Layer 20 of a small transformer language model trained on English Wikipedia (26 layers, counted from 0, width 128).
A neuron adds its activation times its output weights to the MLP's output. To switch it off is to set its activation to zero at one token and run the rest of the model.

Output weights of the MLP neurons that the questions are about. A number n stands for n times 0.0052.
n21: -22 6 -9 -11 19 37 -19 12 -15 13 7 -11 9 -3 8 3 21 -36 5 9 9 29 12 -43 14 -22 1 15 20 -22 11 -26 -16 21 1 -38 -33 -21 7 0 2 6 24 14 9 13 19 22 -14 -19 20 35 -44 -41 3 32 -5 50 40 10 2 -37 23 32 -27 5 -36 -11 2 3 8 -27 -11 -12 21 -18 2 22 -2 -17 18 -10 -13 36 28 18 -34 14 -1 9 -9 -19 -17 -15 8 -22 12 -21 15 4 -36 -4 -17 12 -6 -7 9 -33 4 33 -13 -31 18 -18 32 25 16 -1 33 -12 47 70 -11 -29 -15 -55 -9 21
n24: 16 -14 -10 -2 4 30 26 -32 7 2 -1 7 -1 9 -17 18 10 29 -2 -35 -21 12 36 -2 -21 15 17 -31 -48 17 -15 -35 -13 9 -12 -4 -10 -20 8 -9 0 11 19 11 -2 15 -15 4 11 -2 12 13 2 -27 -41 20 -5 -31 -12 -40 -21 10 5 13 27 -17 -7 -29 30 22 -6 -18 -15 13 -7 -2 -11 19 26 0 -10 -29 -1 -31 29 -19 26 34 7 22 -16 6 12 -10 11 -6 -25 -20 1 9 1 7 -8 4 16 -24 9 -6 21 10 -38 29 20 36 -26 11 -14 -13 19 -5 -15 -35 14 -6 1 -7 -11 -12
n25: -7 -26 30 -4 -22 -1 -5 10 5 36 42 -8 -41 -40 -31 10 11 -14 -11 -7 7 -22 -2 25 -20 19 -18 -43 13 23 13 11 8 5 -5 23 -61 0 -6 12 16 10 -5 1 -9 23 -25 -20 17 -20 46 16 12 19 -53 44 16 4 3 1 8 -18 7 -9 -44 -36 5 -7 33 22 13 35 41 -71 -4 35 -38 42 34 21 -10 -7 -12 -16 17 -25 10 0 -24 1 -2 31 -6 -13 -21 1 -32 4 -44 14 -28 -17 -8 22 32 6 -26 -25 36 -22 -30 -3 -4 -16 17 11 -20 18 25 32 -21 -35 -6 -23 4 27 -16 16
n35: 33 63 -35 -10 -7 -36 -1 -7 -3 -28 11 -16 14 -45 8 -8 17 -10 -19 -2 4 1 -2 14 2 -1 -12 -24 -5 -29 -6 -1 -36 -11 -8 -13 10 -5 13 0 7 -31 -4 -7 5 -24 -9 22 -13 12 2 7 23 -7 10 -3 16 5 -13 22 40 50 -29 -21 0 24 -10 -10 -26 -56 -26 -24 -1 33 10 1 8 -31 -32 -14 -39 9 7 27 -29 -11 4 22 14 -31 -9 2 -41 22 1 7 11 46 -39 -35 33 17 9 -2 -9 27 7 -2 -18 30 3 -4 -15 16 2 -12 -6 2 -7 -12 25 17 17 14 -16 29 -8 68
n40: 1 0 -52 -11 5 -15 -1 -2 -12 8 12 -9 -20 -59 -4 39 -4 18 22 -1 34 15 22 -11 23 22 -10 -3 28 -22 17 1 3 -1 -14 -32 25 1 14 0 -10 -4 -17 -7 -37 -20 9 -18 -11 -3 4 -15 22 -12 10 -22 26 -24 21 5 -34 10 19 7 -1 27 26 32 -5 -9 5 13 -33 10 -25 -15 -4 9 -10 38 -16 -15 13 -17 -16 -37 -1 -24 33 -11 -14 -13 2 60 -11 9 5 0 -4 -1 -6 -7 -2 -29 40 -7 -11 16 -13 19 3 -5 5 17 24 15 -22 -15 -8 -7 -1 25 -1 -9 -33 -21 13 -29
n47: -7 2 5 18 -5 2 8 2 17 -12 0 1 12 35 -12 -14 94 0 -11 -5 38 20 7 12 -28 -12 -9 25 -1 41 19 1 5 -19 -6 -21 -23 -13 6 -3 -16 -14 11 12 6 26 -8 -2 19 -3 23 -13 -29 2 4 34 -33 -5 -17 -15 -3 -16 -61 13 -10 -2 -5 2 16 -19 41 19 6 9 37 12 -8 -2 -2 17 20 7 -1 -3 33 15 -20 39 10 -31 48 31 17 12 1 -27 -15 -15 14 -18 4 8 -13 26 -9 25 34 -8 19 -18 -2 -8 -18 -21 7 1 6 -11 -30 -16 20 -44 -8 26 -8 10 -9 15
n62: -2 1 30 -12 -30 -12 14 -11 -41 4 8 -22 -31 -19 -3 -20 29 -17 3 -34 26 4 34 -16 4 -8 28 -9 -7 -1 12 7 -1 25 -10 11 -24 -13 -10 -21 22 25 -6 3 -24 8 2 -11 13 37 -29 -21 17 -11 27 4 7 -25 13 -8 2 16 36 6 11 -1 -17 -1 -3 -7 -11 -3 5 -30 11 25 -24 13 58 7 -20 19 2 -51 -26 23 3 8 -44 -18 44 2 -10 -1 -7 9 27 13 36 2 -28 9 16 -37 -11 -9 37 24 37 -37 30 -12 -49 32 27 -3 -18 20 -47 14 -14 -10 -45 17 6 -23 25 -31
n66: 12 38 6 13 -8 4 -8 20 -2 -10 2 9 16 19 10 15 -10 34 17 -16 23 -12 22 -1 0 3 11 12 33 -36 -30 14 -32 29 -37 20 49 14 -43 2 -28 -26 -14 7 22 8 -15 2 59 27 -19 7 0 -31 -1 43 28 -3 11 -4 10 -17 14 -7 -30 20 36 -33 -37 -30 25 -9 -32 1 6 -23 -19 28 17 11 30 2 -28 -15 4 -30 12 -13 37 -7 -13 6 19 21 -11 -9 16 -13 6 -11 17 18 -18 -23 34 10 -1 7 -62 -33 17 20 -23 -19 -18 -42 22 39 -10 4 -5 -9 -1 31 -20 5 16 -17
n78: 22 -7 -38 9 -37 12 -34 -18 -4 18 10 -9 -15 -10 -24 -7 -12 -25 8 0 14 -13 21 39 -5 7 28 -8 -4 4 -2 20 9 36 0 -9 18 -10 -12 -14 5 -10 -6 2 5 -39 -35 -11 -34 -44 36 4 3 -10 22 -46 -13 -34 -19 -19 -13 35 23 45 -13 -3 -22 29 -8 1 7 44 -31 -9 9 8 -12 34 -4 -7 0 19 1 2 -3 3 3 -18 -4 -11 -21 41 -20 -6 54 -4 6 19 34 26 -7 -17 5 -2 -32 -21 -46 2 27 -37 12 3 -22 -56 4 9 24 3 -18 -7 23 -4 33 30 -4 -8 -24 17
n95: 16 -5 27 39 -41 -9 -37 -38 15 14 9 -31 0 -1 62 -8 6 8 11 26 35 12 -10 12 20 -33 12 -38 37 5 3 1 -13 0 -1 4 8 -32 26 -17 -5 41 -14 12 -35 28 6 -42 -14 -11 23 45 -28 -6 10 5 -19 -2 18 -8 30 8 12 -4 33 -20 27 17 -61 -18 -6 -20 -11 -18 -6 -19 -13 14 -1 -4 3 -21 -9 -23 6 0 -13 -13 24 -22 23 10 23 20 -14 -22 26 13 10 1 -9 -30 14 -9 6 -6 2 -54 36 22 25 0 -13 -27 31 6 34 -8 -3 19 -10 9 -25 3 -42 -29 -40 37
n106: -22 17 -4 0 6 9 10 19 18 16 -16 -17 -5 -25 7 -13 28 3 8 3 -3 -8 24 12 -19 37 -23 -14 -22 -5 14 -3 -32 -26 -4 -2 17 30 13 21 -10 2 38 8 18 -22 2 -30 3 18 41 -2 -7 -2 -34 13 28 5 -24 -19 14 32 1 6 0 21 -23 20 -32 -16 15 24 -20 23 -6 55 -24 17 19 22 -11 -35 -31 15 25 -10 23 48 -37 -7 26 2 -23 10 1 20 24 -20 -4 -9 24 16 31 -4 25 47 -4 -1 15 0 -27 30 -34 -1 -30 -2 -15 19 -21 -1 -4 -5 26 -34 5 -54 -12 13
n108: 36 -20 13 -3 9 -38 2 -23 7 -4 -33 2 -20 24 -25 22 33 4 8 -6 -22 -6 53 -9 -5 -1 -2 -30 10 30 -4 8 2 -4 -13 19 -31 -14 2 9 -11 41 22 23 26 62 13 11 25 14 15 29 34 19 -1 -3 6 17 10 -10 -3 -11 16 -12 -4 4 17 -35 -14 8 3 -12 -39 -11 -5 8 -10 19 -2 2 -19 13 -2 61 -4 20 -22 7 -21 -14 -17 6 27 35 -9 22 39 6 9 30 14 -32 7 47 24 -30 -7 -22 23 0 -41 -18 5 5 4 28 15 -16 -19 -30 34 7 -7 -19 -11 -24 -22 -29
n113: 11 -13 11 22 -13 0 -28 48 0 -22 16 6 7 10 10 27 -17 -3 4 -8 -15 13 22 -13 -7 10 25 -30 -9 -35 -36 -4 -33 38 21 -21 -7 22 2 -21 7 1 43 -25 22 -21 15 -37 10 1 -13 -9 24 -2 15 42 26 15 16 -17 -11 20 -75 22 -2 -23 -14 -21 30 -16 -15 -17 24 0 25 8 4 -16 20 -18 -7 14 -31 -37 43 -1 -22 13 0 33 18 -20 -20 -48 -5 25 -5 20 0 -14 24 -11 -13 -9 -9 -17 27 -40 -2 -2 7 -12 -4 19 -1 24 -19 29 -19 3 23 -29 -19 54 -13 10 12 17
n132: -18 37 -13 9 -24 -16 -2 -4 -22 -9 -18 -13 -16 28 14 -5 15 -2 -22 15 29 9 5 24 -23 -11 24 -23 1 -37 6 2 -34 -47 -19 5 32 3 0 12 -5 24 -9 28 10 6 -15 -21 21 13 6 17 16 4 5 3 -5 -31 16 -4 -20 1 11 23 18 21 8 -5 18 -3 -26 -6 4 15 -25 42 -51 6 -5 -13 3 18 4 53 -14 7 -84 10 8 15 -1 -17 -32 12 32 18 1 -37 10 2 -33 -16 -34 2 4 -5 -15 41 -38 -30 -9 14 55 28 -5 -4 20 26 3 -34 39 -67 13 21 6 -15 27 -17
n156: -7 -2 6 4 -3 24 -13 -1 -11 -16 6 -45 5 -67 12 -8 -37 -26 19 9 -18 -11 -10 18 -2 -9 -24 3 11 -45 -11 -13 -23 15 -43 11 -20 -9 20 49 -5 -11 -9 -6 1 7 25 8 12 11 35 9 -39 -8 60 -7 9 -19 21 20 -32 22 -18 4 -3 -10 20 -4 -18 23 0 -21 3 22 23 36 -45 28 -32 12 20 -13 28 9 22 -6 -8 19 53 -17 10 -40 -8 -8 29 1 -7 -6 2 -7 -3 39 -7 9 2 -14 -8 6 18 1 2 15 6 5 -52 32 20 47 -9 8 -17 -16 9 -24 -1 31 19 -39
n163: 21 6 27 12 -6 25 -5 -18 -6 -33 3 4 7 -21 23 -3 1 -4 -29 13 -13 36 -1 -29 -6 12 -31 23 14 -14 -2 -4 -23 -16 -24 2 9 -36 -2 17 -24 30 -7 8 10 -47 -11 -6 15 7 -15 5 -30 3 17 -27 -52 2 -21 -1 10 2 -15 -3 -24 -15 14 -10 1 -8 35 -19 -11 47 -31 -4 -18 -14 25 24 3 -7 21 33 20 -2 -6 -5 -28 20 11 9 -42 0 -6 -7 -1 -33 -9 -7 -6 -10 10 11 -14 -13 4 -26 -13 24 -3 21 -16 13 15 -26 4 -16 -13 -29 4 14 -32 22 -26 27 -7 4

Each question names a token from some text and the token that comes next. It shows the activations a of the neurons there, in the order above. A number n stands for n times 0.081.

Then comes g, the gradient of the next token's log-probability with respect to the MLP's output, scaled to length 1. A neuron's effect is roughly proportional to its activation times (output weights . g). A number n stands for n times 0.0034.

"t", then "n"
a: -5 -5 -7 0 4 -4 -6 -8 1 4 3 0 -4 2 1 -4
g: 20 -26 26 59 -3 33 54 4 18 -4 -16 -27 -41 27 -21 20 -23 4 34 7 13 -13 39 20 -32 -17 -30 12 -15 9 -24 4 -1 17 -26 -44 -5 -5 51 -27 -3 40 63 20 -43 -32 21 8 -7 -10 49 2 5 -24 -63 0 -19 40 4 2 -17 -35 -5 26 -1 39 0 12 1 -7 -53 8 -43 2 30 -39 -5 -18 46 79 -25 12 7 6 1 -2 18 10 -13 17 2 34 29 -5 -6 54 -8 0 18 -8 -2 9 -10 9 -3 0 -21 8 53 25 -26 -6 -22 5 -31 1 20 25 35 20 -25 -24 9 6 44 26 0 24
Which neuron, switched off, lowers the next token's probability most? n66

"rit", then "in"
a: 2 4 0 0 8 -1 -1 0 -1 -3 -7 -7 12 -2 0 4
g: 13 -29 32 35 4 50 -1 40 -8 -35 -26 10 -2 -16 -8 6 -23 16 15 15 -6 -15 -15 -17 -17 24 -3 -25 6 17 4 18 34 -21 -27 54 -7 -37 -46 -30 14 -31 24 -13 13 15 19 -8 2 12 -44 0 -42 41 -27 -25 -8 -34 20 -11 29 30 45 -27 43 4 31 -36 -12 -14 14 -53 -31 -3 16 -7 -7 5 -39 11 -25 43 5 -8 -19 1 23 -30 31 28 55 -13 26 26 9 15 38 -42 -22 -2 19 50 40 -12 -11 -7 -41 27 -4 -16 38 -43 -17 8 -39 -10 7 37 -28 -38 16 46 14 22 -24 -19 39 11
Which neuron, switched off, raises the next token's probability most? n113

" s", then "ide"
a: 2 -4 37 -3 2 4 1 -2 2 6 6 2 3 0 1 -9
g: -46 23 -9 -43 26 19 14 5 30 -7 23 -18 -50 -8 -12 4 7 -14 -57 -33 25 16 -21 4 30 18 21 -2 -13 19 34 43 20 -11 11 -29 -17 32 -16 -34 1 8 3 8 9 27 -5 -58 10 1 0 22 10 -33 30 66 -18 -8 -29 12 -13 -19 39 -21 -2 -22 49 18 23 -37 30 -39 47 37 -24 -13 5 9 17 1 16 48 -43 0 -18 -30 -14 7 -18 13 39 2 44 -10 -6 37 25 36 34 16 -46 10 14 18 -38 -25 51 -5 -1 -23 18 -17 -50 32 -25 14 -4 15 -2 -20 9 -40 7 15 -3 0 53 -24
Which neuron, switched off, lowers the next token's probability most? n25

" for", then "e"
a: 37 9 -1 2 0 -2 1 -12 -2 95 4 0 -4 -61 6 0
g: 41 -27 -9 -7 11 47 -36 48 2 9 0 41 -17 -17 54 -4 -26 22 -20 37 -37 -2 32 -34 -22 37 7 14 17 6 21 1 -8 -16 10 14 -3 17 -3 -19 -43 -2 -35 60 -22 -25 -20 33 -18 -59 23 87 -12 4 -6 -7 -12 -10 25 -22 14 31 -3 4 23 20 -3 15 36 -22 31 -44 -2 8 -34 35 -9 -35 -35 12 -23 -17 -28 -28 -28 16 7 -10 8 -63 -16 0 -14 71 21 -46 24 17 12 0 -9 -3 -28 6 14 -23 15 -17 -8 -15 -3 -41 -22 24 21 29 -31 -23 28 9 5 38 -1 9 4 -6 -1 13
Which neuron, switched off, lowers the next token's probability most? n95

"ed", then " as"
a: 0 -10 6 9 5 -2 -4 -32 11 4 0 3 -3 -15 -1 -6
g: 29 -41 -4 1 27 0 12 24 -37 9 0 19 3 -39 -12 -4 -3 -23 65 -1 -10 -14 23 30 13 -48 -29 23 7 2 -43 15 46 -37 15 -16 -12 -16 32 -19 -43 -4 -19 36 -11 30 -17 -46 -32 4 45 35 -2 21 29 26 12 -9 -68 23 -2 7 60 -19 28 -28 -65 4 -1 17 -37 0 9 -49 25 -6 27 -53 24 -11 1 -19 25 -7 -43 0 11 48 -4 11 -8 -23 9 7 26 16 40 37 -9 -10 3 -24 -5 -4 -25 36 16 -16 29 -2 18 -3 -9 1 14 13 -4 -52 -26 17 -43 42 17 0 -25 -2 21 -4
Which two neurons, each switched off alone, lower its probability most, in order? n66, n132

"old", then " an"
a: -3 -2 4 0 -1 1 0 11 -3 0 0 5 -1 2 7 17
g: -40 13 24 33 -17 24 38 -29 5 -23 -4 -13 2 0 -32 -16 26 15 -24 -16 1 2 -10 11 1 2 10 15 -24 2 -24 54 -46 5 47 -11 -22 -14 0 11 12 0 4 -26 23 27 16 -10 26 -49 7 12 7 -38 -3 -20 -18 -17 37 22 29 -30 -43 -33 -27 -8 17 -31 -18 4 41 -9 -7 30 -33 -17 -9 34 22 34 10 25 0 20 45 24 1 -40 -42 -20 54 1 -6 -34 2 15 -7 8 -16 -4 -36 18 49 -18 1 -48 -24 -19 -40 3 -47 4 -34 11 -17 8 15 2 24 -9 84 -24 26 -53 -46 5 -43 -31
Which neuron, switched off, lowers the next token's probability most? n163

" k", then "ind"
a: 0 2 -5 0 0 -21 0 1 0 0 9 -2 8 -1 1 -3
g: -33 -53 8 -19 17 16 -16 37 63 -24 7 -8 -50 8 11 -5 -19 22 52 24 38 -1 -24 10 47 -13 60 -22 9 1 20 35 8 -5 -44 13 -11 2 -22 18 2 -2 53 18 -31 -13 6 -6 -7 15 -2 17 35 -25 29 15 -30 28 9 -38 6 1 10 -41 -2 -11 -16 18 -39 -16 48 -23 -10 -21 -40 12 49 43 15 -28 -30 4 10 12 -1 3 5 -46 9 49 64 -14 -16 35 -3 -9 33 -32 10 15 -1 -5 27 -15 10 21 31 -11 -33 -14 -30 7 32 18 -1 -29 0 22 5 -26 -31 16 49 8 56 20 -7 7
Which neuron, switched off, lowers the next token's probability most? n47

"om", then "ers"
a: 4 -1 2 -7 0 -4 -2 -37 3 0 1 -1 14 1 4 -3
g: -18 -64 -12 0 38 21 -29 12 -16 15 -19 11 -16 -22 5 40 -16 6 6 -19 -15 -6 39 19 13 37 3 2 -45 -15 22 25 -1 18 28 -2 13 15 -6 -17 -28 -3 -24 32 -14 23 -45 -23 -13 34 -31 15 8 8 6 15 -15 4 1 3 4 -28 11 3 -34 21 56 -20 -83 -9 3 0 27 6 -21 28 11 33 -62 -32 -24 0 -46 -5 35 -4 -11 -33 35 14 -13 39 -30 -2 14 -9 60 -33 -37 27 0 -29 -27 59 -29 47 -55 -17 39 34 15 0 -8 -42 -20 16 4 11 -15 20 16 18 0 -31 32 6 -11 9
Which neuron, switched off, raises the next token's probability most? n66

"ame", then " for"
a: 0 -1 1 59 5 -2 0 -6 5 -6 7 -15 0 5 5 2
g: -16 8 37 29 -5 33 24 -8 41 32 15 -20 11 37 -7 -13 65 52 18 -8 -3 -16 18 7 18 55 6 0 32 20 -29 -18 -20 19 -14 -53 -7 -26 -9 -12 34 -6 -7 29 38 0 20 -35 23 -16 -35 -19 -35 -19 45 13 -26 -9 -14 8 -28 33 -12 -28 -18 24 -52 -16 -37 -13 7 9 9 -3 10 -25 -41 1 -17 -28 -9 -13 -10 21 12 12 25 15 -15 -6 -31 8 -28 -48 -1 48 -19 47 -15 -26 -6 -6 -36 -21 37 -13 10 -17 -14 -9 3 33 -5 7 -6 23 -25 -68 -63 -24 40 -20 -5 -7 1 67 -8 -3
Which neuron, switched off, lowers the next token's probability most? n35

"ings", then " or"
a: -1 0 2 3 0 1 -1 1 2 0 6 15 -3 -1 0 0
g: -41 25 48 -17 -39 -30 4 13 61 19 -1 -12 -7 7 -16 12 37 -25 30 -20 -90 -32 9 17 -16 -1 -18 61 18 10 -53 13 8 3 -11 6 -45 -11 23 -15 -33 15 -13 -13 36 20 -10 13 23 -26 -42 40 19 5 -35 9 -10 29 -3 46 -8 31 0 27 -16 -6 -30 -16 24 8 -15 -34 -31 -24 -5 -26 32 -1 27 0 -3 57 -53 13 -19 -12 16 -22 -38 26 1 20 -4 -2 -11 -32 36 -15 -23 17 49 11 7 27 -23 10 11 20 14 24 13 -11 7 56 9 25 -16 -4 -35 -17 -31 34 -19 -24 8 -19 24 -7
Which neuron, switched off, lowers the next token's probability most? n108

"is", then " of"
a: -3 -2 -3 -3 30 2 4 -1 -3 13 0 0 0 -5 -14 0
g: -18 16 25 31 -89 36 -40 21 -7 31 -3 -52 4 -5 6 16 -1 -2 -47 3 11 7 14 -50 59 -5 18 15 14 50 -38 -50 10 -14 -52 -21 -4 15 -24 34 -14 4 46 -2 6 18 -26 -39 -6 40 28 -21 -13 -22 18 7 4 -21 4 18 -9 20 39 -20 -21 21 -46 7 -3 29 12 -25 -30 50 -19 12 -15 44 -5 -14 9 -42 -19 -1 27 0 -2 24 21 -38 12 -3 17 52 -2 3 13 -7 -29 39 -38 27 60 0 26 -11 -20 -10 15 16 6 22 21 -9 20 15 -4 -3 25 22 -19 11 16 4 -24 -25 4 -39
Which two neurons, each switched off alone, lower its probability most, in order? n40, n95

"ation", then " are"
a: -42 -9 1 0 5 1 -2 -1 -1 -2 -3 -1 -1 -3 0 -12
g: -15 -11 -27 -12 -12 -52 -7 14 5 -24 -32 -5 31 7 9 7 -4 -41 -12 6 32 31 -3 -28 -2 -4 28 -6 16 32 15 -38 64 41 -4 9 1 25 2 15 -2 0 15 -15 36 8 9 1 16 2 25 -17 55 -8 9 6 -11 17 -36 -12 -8 -9 16 -39 -10 20 17 -20 -22 1 -39 41 -27 20 -15 15 -4 2 -1 -3 -15 50 -18 4 -10 -25 -23 24 -19 -17 9 -40 22 28 -6 -60 39 -31 21 53 -19 22 -1 -27 0 4 -6 30 30 18 28 -27 -6 32 -61 17 -13 -37 46 7 22 61 58 3 5 -69 -20 -57
Which neuron, switched off, lowers the next token's probability most? n163

" by", then " pol"
a: -9 -1 -1 -5 0 0 -6 7 -4 -23 0 -2 23 -4 32 0
g: 15 10 -6 35 -24 12 -8 31 14 -36 -12 24 -4 32 22 -49 12 -28 -1 -12 -49 20 6 30 39 -27 -2 -12 30 15 -31 19 6 17 -24 20 -50 -26 -2 15 17 1 -60 -1 26 40 45 42 16 15 -31 35 -20 -44 28 10 -8 5 -24 19 40 -36 -41 28 17 -26 -34 -60 13 8 -8 -27 5 -12 15 -11 22 -28 3 4 -39 -15 13 28 -19 -8 9 13 -8 -18 -8 -36 11 22 -52 -29 -23 -4 9 3 -17 -22 -5 18 -21 -17 0 0 -19 4 -29 -6 55 33 -38 16 8 -4 5 -38 2 10 -27 -87 -41 12 -19 29
Which neuron, switched off, lowers the next token's probability most? n156

"u", then "id"
a: 1 -5 4 -4 3 -1 -2 1 -1 4 -2 1 2 4 1 -1
g: -26 65 -8 8 -33 -2 -39 -5 43 -23 14 -15 -35 19 -23 -52 -8 -10 -38 21 21 9 -7 -16 -4 -14 12 22 -9 14 25 47 -11 -27 -73 -11 -14 -23 1 -29 -25 -60 -32 9 -10 2 -15 16 24 -11 11 -15 68 7 5 -2 -5 -33 -16 27 18 -30 -37 -9 -32 -1 39 27 13 -40 15 -17 2 4 -6 -15 -12 9 14 4 -20 11 8 8 -32 -48 -8 19 20 -42 31 32 21 1 -5 7 -19 65 -14 1 -17 40 -23 6 -25 -5 36 -15 13 -18 5 -49 -35 11 -15 -41 12 44 -10 -28 -67 0 -19 17 10 -28 3 -18
Which neuron, switched off, raises the next token's probability most? n35

"re", then "ach"
a: -16 -4 4 1 -1 1 -1 1 0 26 -1 3 4 -3 -4 12
g: 66 10 34 -20 -5 -38 18 15 -11 24 -3 30 16 6 34 25 -19 2 -12 -15 32 -23 19 -3 5 -12 -19 10 -20 -9 32 -4 -28 9 -6 54 13 -19 3 30 8 31 3 -28 37 -22 -13 -4 2 33 -39 -17 39 -3 45 26 -25 24 -12 29 3 -34 -48 -19 42 6 38 27 7 40 14 0 -14 -19 8 11 53 -42 23 3 46 -47 -37 -29 -30 17 -22 -29 6 27 -3 -32 17 29 19 -70 32 -14 -18 11 21 -13 4 22 43 34 45 -7 2 -5 -16 19 -21 -44 -13 -2 -8 -41 38 13 -12 -13 25 -34 -21 -24 -27 -21
Which neuron, switched off, lowers the next token's probability most? n95

"outh", then " sy"
a: -6 -8 -4 0 -3 0 -2 -4 3 -30 -1 3 3 0 17 0
g: -35 -23 34 1 -30 -30 -25 -42 -3 -18 20 44 50 17 35 18 -6 -21 9 -51 9 -12 0 -14 54 -3 -4 12 -11 11 -36 -60 -14 3 -65 -1 -45 17 -18 0 -33 26 42 -25 25 2 -9 8 16 -41 -38 22 1 -4 7 -20 -25 8 19 5 -16 18 -3 -19 4 17 -2 -42 -18 19 -1 13 -13 -11 -12 -6 16 -24 21 12 5 10 49 -9 -40 -27 -7 3 32 5 -25 -20 40 -14 -15 -4 -4 -23 11 -13 7 -25 -21 55 -31 56 -15 -8 3 28 36 45 23 -34 -39 24 -33 34 -12 -21 -27 19 46 -33 51 -27 12 14
Which neuron, switched off, lowers the next token's probability most? n156

",", then " in"
a: -2 -2 -1 22 -2 -1 7 1 -3 0 1 -1 -3 1 0 8
g: 47 23 -21 5 4 -23 -24 48 -5 -13 23 -4 -6 -25 -7 31 12 -32 34 24 41 -45 -13 -6 -34 -23 16 -6 12 15 14 -18 -59 -19 35 -40 -22 -8 -6 21 -6 16 26 43 6 9 -20 8 29 -47 -13 -48 -26 -26 -45 18 -7 40 53 28 23 -12 9 21 -7 -43 -72 -12 -9 2 28 -1 26 17 33 21 22 -19 33 22 45 17 22 7 -5 29 19 5 -6 13 -30 11 -38 25 11 53 55 -6 20 -6 18 6 -24 -23 -3 -41 -24 23 -2 16 -7 -11 -30 -20 -11 18 -21 38 -39 -2 14 30 -19 6 -31 4 42 -3
Which neuron, switched off, lowers the next token's probability most? n35

"A", then " pro"
a: -2 2 8 2 1 -2 0 5 3 4 -2 1 -1 -3 0 0
g: -29 47 26 13 -20 2 -5 7 -7 -37 -11 13 27 1 -34 8 5 17 3 0 17 -22 -38 -1 33 -23 -13 3 -46 -34 -27 -23 3 65 7 19 -19 46 -11 -2 12 3 37 6 38 -12 36 18 -22 28 -37 12 8 -35 57 -13 12 -13 -4 -24 -7 11 4 -26 -16 9 28 -24 -23 52 14 -17 15 49 -6 -67 14 -19 -5 31 22 10 34 31 14 -2 -19 57 14 42 -30 18 -34 -21 -18 5 -4 -6 -21 4 -23 -23 -6 3 -16 34 1 42 -73 -8 46 -11 -16 2 -13 -24 43 -14 -36 -23 6 1 -35 -52 -7 -16 29 -16
Which neuron, switched off, raises the next token's probability most? n25

" 200", then "6"
a: -1 0 0 -1 6 -35 -3 -3 1 1 -4 -2 -3 3 1 0
g: -2 -32 -52 61 35 -1 -29 25 28 32 -11 42 -39 -34 10 -31 12 13 -35 27 6 14 40 39 41 42 -18 -57 1 -20 -14 12 -5 10 -18 16 -24 -47 17 -14 52 -36 -4 18 -10 51 36 -23 -44 -14 25 39 -5 -12 -8 3 -57 5 31 -12 27 16 13 -9 -4 3 11 -35 -14 22 -15 -8 -16 22 1 4 -38 56 -13 -22 -9 -1 -4 13 -3 -17 28 -14 -27 46 5 -15 -15 -17 11 -43 5 63 -9 5 17 17 10 -30 22 26 9 -21 8 7 34 -11 -4 20 19 28 -10 -17 6 58 -11 14 21 14 9 23 -8 36
Which neuron, switched off, lowers the next token's probability most? n47

"own", then " |"
a: 2 0 2 1 3 0 15 3 11 5 -2 -2 -2 2 -2 0
g: -47 -27 15 -10 -40 43 -14 -8 -12 53 -2 -21 16 -2 -17 -13 -19 -18 -18 -39 12 12 7 -25 24 46 -3 1 32 -55 22 25 -7 9 8 -27 28 28 9 -42 27 -13 -40 -25 -6 -38 -54 56 43 26 63 -8 32 11 -19 -9 -7 2 -25 1 -49 17 -31 -6 -4 -14 21 -1 24 13 -20 -24 -6 -6 -46 -12 27 -23 -23 10 -12 3 -37 0 8 0 8 -51 63 -17 -14 0 -8 -4 29 20 7 -3 27 39 -5 -33 22 16 -5 -13 -16 5 0 -10 54 -42 34 -3 59 -3 -4 -18 40 -22 22 -18 22 28 -19 11 31 -1
Which neuron, switched off, raises the next token's probability most? n62

"at", then "che"
a: 5 1 -23 3 5 -1 0 -2 -11 1 -1 0 0 -2 1 -5
g: -27 -46 -19 3 19 0 26 58 -17 4 12 10 50 21 -14 -75 4 7 -3 15 5 2 -7 -18 -57 0 -21 0 15 -10 41 5 43 22 34 3 16 -15 -3 -15 46 -12 1 23 25 -16 60 -20 11 -16 21 2 -37 -6 -72 -3 22 -16 0 33 1 13 29 11 26 57 -19 19 -27 13 -29 -40 6 30 41 -3 35 -40 -18 -34 6 29 -4 -10 9 -16 -3 20 -3 11 -25 -7 34 29 -36 -26 1 12 4 24 25 32 19 -1 -5 -38 40 -5 -21 24 24 -3 30 -22 10 -26 -32 3 -80 29 -11 -5 -3 -1 24 10 -4 33
Which neuron, switched off, lowers the next token's probability most? n25

"h", then "o"
a: 7 -4 -1 2 -2 -3 -7 -1 2 4 0 0 -6 -1 6 26
g: -7 35 21 58 33 -20 13 -13 -27 48 31 35 23 -18 -40 20 -36 6 -34 -9 -22 -23 -11 -31 3 44 25 9 25 16 -41 -37 -6 -45 42 -21 -11 59 33 -6 6 -29 44 -10 -43 -3 43 21 56 -11 -16 22 48 16 38 29 9 -25 -19 19 22 16 31 17 20 5 -6 -38 -5 2 -38 -5 -2 -34 -41 -10 -15 -29 -10 5 -5 38 27 -7 -6 18 12 -17 -13 2 9 0 22 -34 13 23 -52 23 -2 8 15 -26 -5 -23 -24 20 30 17 -10 22 -8 27 20 25 13 15 -10 -37 4 -10 -24 1 -30 63 4 -43 15 -1
Which neuron, switched off, raises the next token's probability most? n163

" 6", then "9"
a: -1 -1 -3 2 2 -1 -1 5 22 -7 3 -4 0 0 -6 -1
g: 5 -21 -52 30 9 -7 -15 -38 -4 21 -36 -5 -43 -7 25 -52 24 -38 5 29 15 66 0 36 39 -16 -3 -36 17 -5 22 45 -9 15 -30 -5 7 -3 -6 -11 12 -3 -33 23 10 18 7 -31 -49 39 -17 -21 23 11 45 -44 26 4 -13 -26 -14 -5 15 10 30 -38 -11 21 32 34 -5 -37 -14 30 23 9 12 9 -18 -11 46 11 0 15 -18 -3 20 3 -64 -72 1 66 -17 -7 6 47 25 -32 -8 28 -11 15 1 -29 -33 -9 -2 2 -8 38 6 -28 14 33 -4 -44 28 -27 -29 -11 6 0 -26 -12 24 13 3 -3
Which neuron, switched off, lowers the next token's probability most? n78

"9", then ","
a: -3 4 -1 0 4 0 16 1 0 -4 2 -1 -4 0 -5 -1
g: -23 -5 -10 -20 -21 -26 37 64 -20 56 -24 -9 -45 8 -41 44 -17 -7 -22 -3 -36 -4 54 -57 -4 -32 16 16 24 -18 62 2 14 28 29 -18 -3 44 7 56 -2 -25 -21 40 -1 16 29 -12 -18 64 -2 3 -5 21 14 19 -18 8 32 -1 30 6 -57 -4 12 -39 34 -10 -4 17 15 -4 -21 -10 -2 -22 2 19 -1 21 -13 -8 -32 -7 11 -7 -8 48 -20 9 23 -1 -6 42 39 12 -24 43 40 -7 -17 -2 0 -13 12 -21 32 12 1 -18 16 -3 -30 -9 41 8 48 -9 48 25 -14 28 -18 31 20 17 -30 -5
Which neuron, switched off, lowers the next token's probability most? n62